Layer 5 of a small transformer language model trained on English Wikipedia (12 layers, counted from 0, width 64). Numbers have three digits each and are written without spaces.
A neuron's activation on a vector x is SiLU(gate . x) times (in . x), where the dot is the dot product.

Input weights of the MLP neurons that the questions are about. A number n stands for (n - 500) times 0.0014.
n1 gate: 583784332424428549579592528514667507605604990608725501608557507186683621401769383518444555524632553668567284449427523611588756337406466494665356521118345345644569418345515395500607648737752377
n28 gate: 378469457390206407547739406473661419558417586698532198499348486455479675237542643595861812358337572323909381513488430393375380285411652308456445371452397559394353744458507285651723540388680554
n29 gate: 672463344534303544664673579630532445318545719479605571464559537436485446621512329455483591394388395557549300705277743611648457445441323722604498449432366526492464499497475565827400802680370638
n34 gate: 602571495554565347448536487446338361484445611058452638648836374327582333472547591593517435451581477240832245434440627294697442827752554430384488397661576466495650487497444512497536359576575673
n53 gate: 721404557327357648291565372230419362650255533604619666420725741415550342323525641638569750501555480638369548836316365616570815424649419424771613357629550367156691580394525646473344224399654637
n61 gate: 642838460487486605627460569682395576384281446417402587513744340515566282697374284397783419380573664461519714693436504685666467309229329413621618213374334469346546556803279595364327658383382393
n62 gate: 261526481485620349187517554575465587485526550385464406308391565745317555424649516686781389646667479515320450582527487649605415621444598282362444606480445086460512507690351523554202445369938338
n92 gate: 621525682459742382507697633348404476608476331360490279723416306447612584565594483760686655840360560712457462303561486572328393484575790260548278539602626354324385515417539463749557564401493679
n97 gate: 629320396531435379382314467521668633594611470529061717680595397611540258322721556444803601511550346573454807533365633554548633657267420397635329424639442720153272605406440600686236535371665241
n108 gate: 598807434574666741411528584536276398507638438158508652492508205664601472369352624523603656485598690686292301424488539506448446548306782603543467359604487345518448299573599374693574749300589547
n110 gate: 456395634630518431439486431369335572835306190325479826633866524521570537525640691471478410633586369356656355556229587486569518683527493334510584431668649600404435481511316546305555510630634509
n112 gate: 391262505440545224487670601338653536325615245685586517518450480646349702434791367464553695732382674459424726374849328567635594424234722582577629460371509833512592509488511698256647858649534523
n121 gate: 265662537362545420597644398335295502615403380290689442454626416798444557374480256601444336372724505684493355404264387657446530488553473717223488359607261274564672539279408648707631426316655589
n132 gate: 276430482421490153551609502422659357532533627544660477529658317315581606365480462564512460607359570689380286325200440710441592475636593536738759305390565367161443330690521544444619688595384593
n1 in: 526841119492366575373571613301611515524330445601685542510440360385632508385485488713431690721667306510529262513366476292517523396497470379529286333431484456350729284662407469506546191578448594
n28 in: 565576388547504354697512365113563587586777636583035428486636450403638716551349597489485373589415442307754525599346580435355504729297442437621544417264395666470547430666367361476547741265549419
n29 in: 666546398247456442546374460625451664441653286352323416478413405484503354443576440423443651447424288564565478511499808612518639386450335481504369152576280635506464407503410454715385774696373667
n34 in: 393069664382571493859533483329617443411508363413432569626358405499475200345453310364606343414524435398515796708520465353618631529560598538521519618538416594231355428468305533553551433428605456
n53 in: 444523633516537652464421457568492689755424572603484445534453492514256440543632505445710405378480438562339686496377574671489425554429543271541550469460136389489414469109269546627628514619344597
n61 in: 667451521338663556471403482238560552482652295523263246416470358603765539342618333543441565496286517324270773486734578455420551177744545430834225410476669723488372384364242537182521502452398527
n62 in: 142558561687350557611632552507422545583463531346378396404447371396398323262410203634654387409376448518679430495642496447617697710516236342172624617298396582317617494731550729386619479693641573
n92 in: 395540649320641420432432280338692585415557765377295454481616494624639585861225468485646718322444616349616620515333771517399404469520664336410477637384425439570577384232263429795442461410494494
n97 in: 469498503468373570425354472509557335656468603317767354616436683241588605244588464745438761506684403656506461706584416704466294380611641486637490499530174333522529657608393732565811453488796280
n108 in: 544576466722376455551655433550273123443578367192587530603776446410374689476439302689264485579617828453589474335346402607370692502919504298462445353393523728729534603304760582522509643482331570
n110 in: 543676321590583211441429604401438441656416459518748445734525284617328682458774527398601386628682722819413488331206447609545492655519560448449606599611657685759488622635263566412497693471486566
n112 in: 513618542627605563180455594461586630342461376631128512306640392567488258663547610539503341487745411639480331410558362513590378526475595561518679679574439746299533576509297590636322359169522495
n121 in: 479380419440520781547307326664462393276332646297372504670526672464614422372282833331469437566533432527537665293462669381621342695373499393513288619495526777416177505696545459602638665534414460
n132 in: 493462515566515482293526728202536397663657511434412323506499479580763540532615392567319201747620557412499489645584721384532488595423517422241566864362639404678498484545513429576387699554639453

Each question shows a token from some text and the vector x that enters the MLP there. A number n stands for (n - 500) times 0.009.

"cu": 494516686715372497295381580292417293455312673261680629638325371583408539475432539450580450607613359573744557392544543367546513350544532385748619428475479546650449514462249568407416320303338355
The neuron with the highest activation: n110

"vi": 427630496666329429277225761294677261209399655547576494372255517562559538346301363363448343561461336552536624450542589376472652535550283603494645575459351508564322497442538458407387415417425480
The neuron with the highest activation: n53

"p": 303489585639474472541426393191407165394538727287618446327246599224539396478601518513516568709408365553722524343579727406380551422580385569600575492544603402688469577557519451572571477560316398
Which two neurons fire most, strongest first? n132, n112

"re": 541745495556350390290310404407629376203487684442537472427567485612434541453419299677410540529470406683512589395671686309498619514584536260733670768489494616671416423390662605462388595577366410
The most active neuron and its activation: n112, at about 0.83

" 3": 460599619511618430374458590242567463381501701420691580563345643551530103457447388664513377487457329736560498481510645498408339483608364572668477544552703534632544524347545424371422640423316598
The neuron with the highest activation: n132

" be": 299591660490446444372484635253596401564480633463589522450539338499184532705292393503419560382537323534622513491547731342336241512496528337540410672486522508287394523301483429595456607192411447
The neuron with the highest activation: n92

"er": 268807609688623563315338567367591219453315624279534587447467623560665373324551446397375434399527432441387520639557559519541497774608381281664404562330250570427337504442395491389378534446369529
Which three neurons fire most, strongest first? n62, n61, n53

" four": 477780521509621506435390742242624660434473682337562585577609677555351428573462417613329630326587374758542488556581528385410286582638346472458473460544628507522384500291545388376228643333405371
The most active neuron and its activation: n108, at about 0.21

" ": 447605549508444450530456472282629505477329708475547647435417592551335352423396483431348455493745323637569407295683626441467319612540469500648536513605449676586415498135423389399354612248490587
The neuron with the highest activation: n121

"s": 456616523528447473737474510431655526458486698423694596423348559524424628644565381505500735407513366760735684490399680602428490462679220258584583471508474586538209411542660551424590753395626366
Which two neurons fire most, strongest first? n29, n28

" their": 406633616532540413397506707367618516591486848397574679459521521379310466695550351519319718167514220623512473406629603481414329499480431435564428371576494587428340623551554435299451608414457427
The most active neuron and its activation: n97, at about 0.52

"us": 427575677402639579470439575324405223507383465305638479317589385387584548531339666489504483417501436602488522610570689512581409452463541379713737437169570590319260434249405663491437381179384470
Which two neurons fire most, strongest first? n61, n53

"im": 490884484577353461607530506445443550389423581380563657466386310465358421660504383398368499622597420508699302404629737555431410417474358226600660537651504753730236624457467459500380442363332329
The neuron with the highest activation: n29

"Ch": 434497480550355444424582727219441423537433720340613505394415657537479356490551397456395567816657382617614267606539509467400200521372370513534607521632371592607489467350624508508705465416215313
The neuron with the highest activation: n1

" (": 393672543524404340573583479368540469526500691435602659441318411420387434586638409516314531533346337609606451483596585460543342568567223490709498407600670697493430334110595422367500583412493449
Which three neurons fire most, strongest first? n29, n1, n121

"–20": 516697427455405510547462586270532477160463643304638547466417402630664308626553286462500512611465467780630445634525635570316512664532379528634531513457712537552370499270510541263273520498571369
Which three neurons fire most, strongest first? n61, n1, n29

":": 410475614686479570550500459287506348562453649318654600489362410557450436718332356496375265445630272554630418357644450538524232621582438365761382525590569607328474589282445455406590615351581528
The neuron with the highest activation: n34

"en": 259729412641421646365634688439614510391376567475633574574530452540434376169578532570495511568480270585508626809595515561378543729672286231548635627561448546642328516578491404372401558455365444
The neuron with the highest activation: n62

"ular": 366656608746651452369398627393548517372491780387494549605311567606465549667651411479309546218696240664382480449592659545404526741653475369655455422358453495395360438405414468417430413460531503
Which two neurons fire most, strongest first? n97, n1

"od": 312616576524419440525622499498527372451337671382376555353313572408447500696432303627397440607590313647569413729566783463398408580674371499614713529345555532549297654418637683332417674579245498
The neuron with the highest activation: n132

"per": 354683515476458492427411487198481215383323766355620610651568657621467513472588261632447520388495357485558670606577448510529584656484386408336667529433479447479187420486261614457278549255466519
Which two neurons fire most, strongest first? n62, n34

"y": 221672262635521437217428829343506144426362582427484559359303471346573512389330259444424433638427403713555460453544558528447469484543429552533570732672536642580382608551627436445546506367392538
Which three neurons fire most, strongest first? n132, n108, n53

"In": 384529631493349375289539459359415366566415854481603539512410449442247366755476372493372568359564388425561550671514672539429370608543401257555520586646544538491273465260565415247547656359391557
The most active neuron and its activation: n53, at about 0.85

"ate": 261564669815590549307370757433650373331421521270625608449489446328613520250497542551426643474430478619357457676615568589376503570567337522600669582573660623488472567435620470356544475239163582
The neuron with the highest activation: n108

"it": 361361662754448531409390825520549454280518658402577520544362631354434603443530274534472457493500362710558469521697662643421431684414480351518782532508672710626201452463599669574352557455382577
Which three neurons fire most, strongest first? n112, n1, n132

" Sea": 386527654439381417369331586434650429498426626502691500369593528552339376451500364555378432419623465588651438546459549576357377676664115427458698290466688734491305624350313348364476508475354443
The neuron with the highest activation: n110

"es": 455492608467567388470500685320517472484321597396717562368113472514403485498601455579403451345633355691651539605417755323546392558586393368796539569268600626512363639430403556399548452432414643
The neuron with the highest activation: n53

" con": 433674620547259346633483385235465475441296627439561482447423382642429500646278413552546525301577440543591485612566800367443358540608309444671751501633372571431318409248501370381500412499447412
The neuron with the highest activation: n28

"o": 241646660624375383295461733378497187543448493298553531297185570688407360377466580518452647665541422478388473540550506694476475673397393706651469595607510592691375501622601489327530521369304536
The neuron with the highest activation: n62

" Jan": 353620485646382463267607712311518405369380665466526344321471547620437284310575414464412378515565230472675462538459463575402369743461364533605639434499490463517288649454620544298618558397329384
Which three neurons fire most, strongest first? n62, n132, n92

" the": 381679644471531433490405642386586515546585897432682656584574590417360461619538334529291518321565237405480539287647596516475327582593388322608358393570474549411393604394357547289412557446513509
The neuron with the highest activation: n97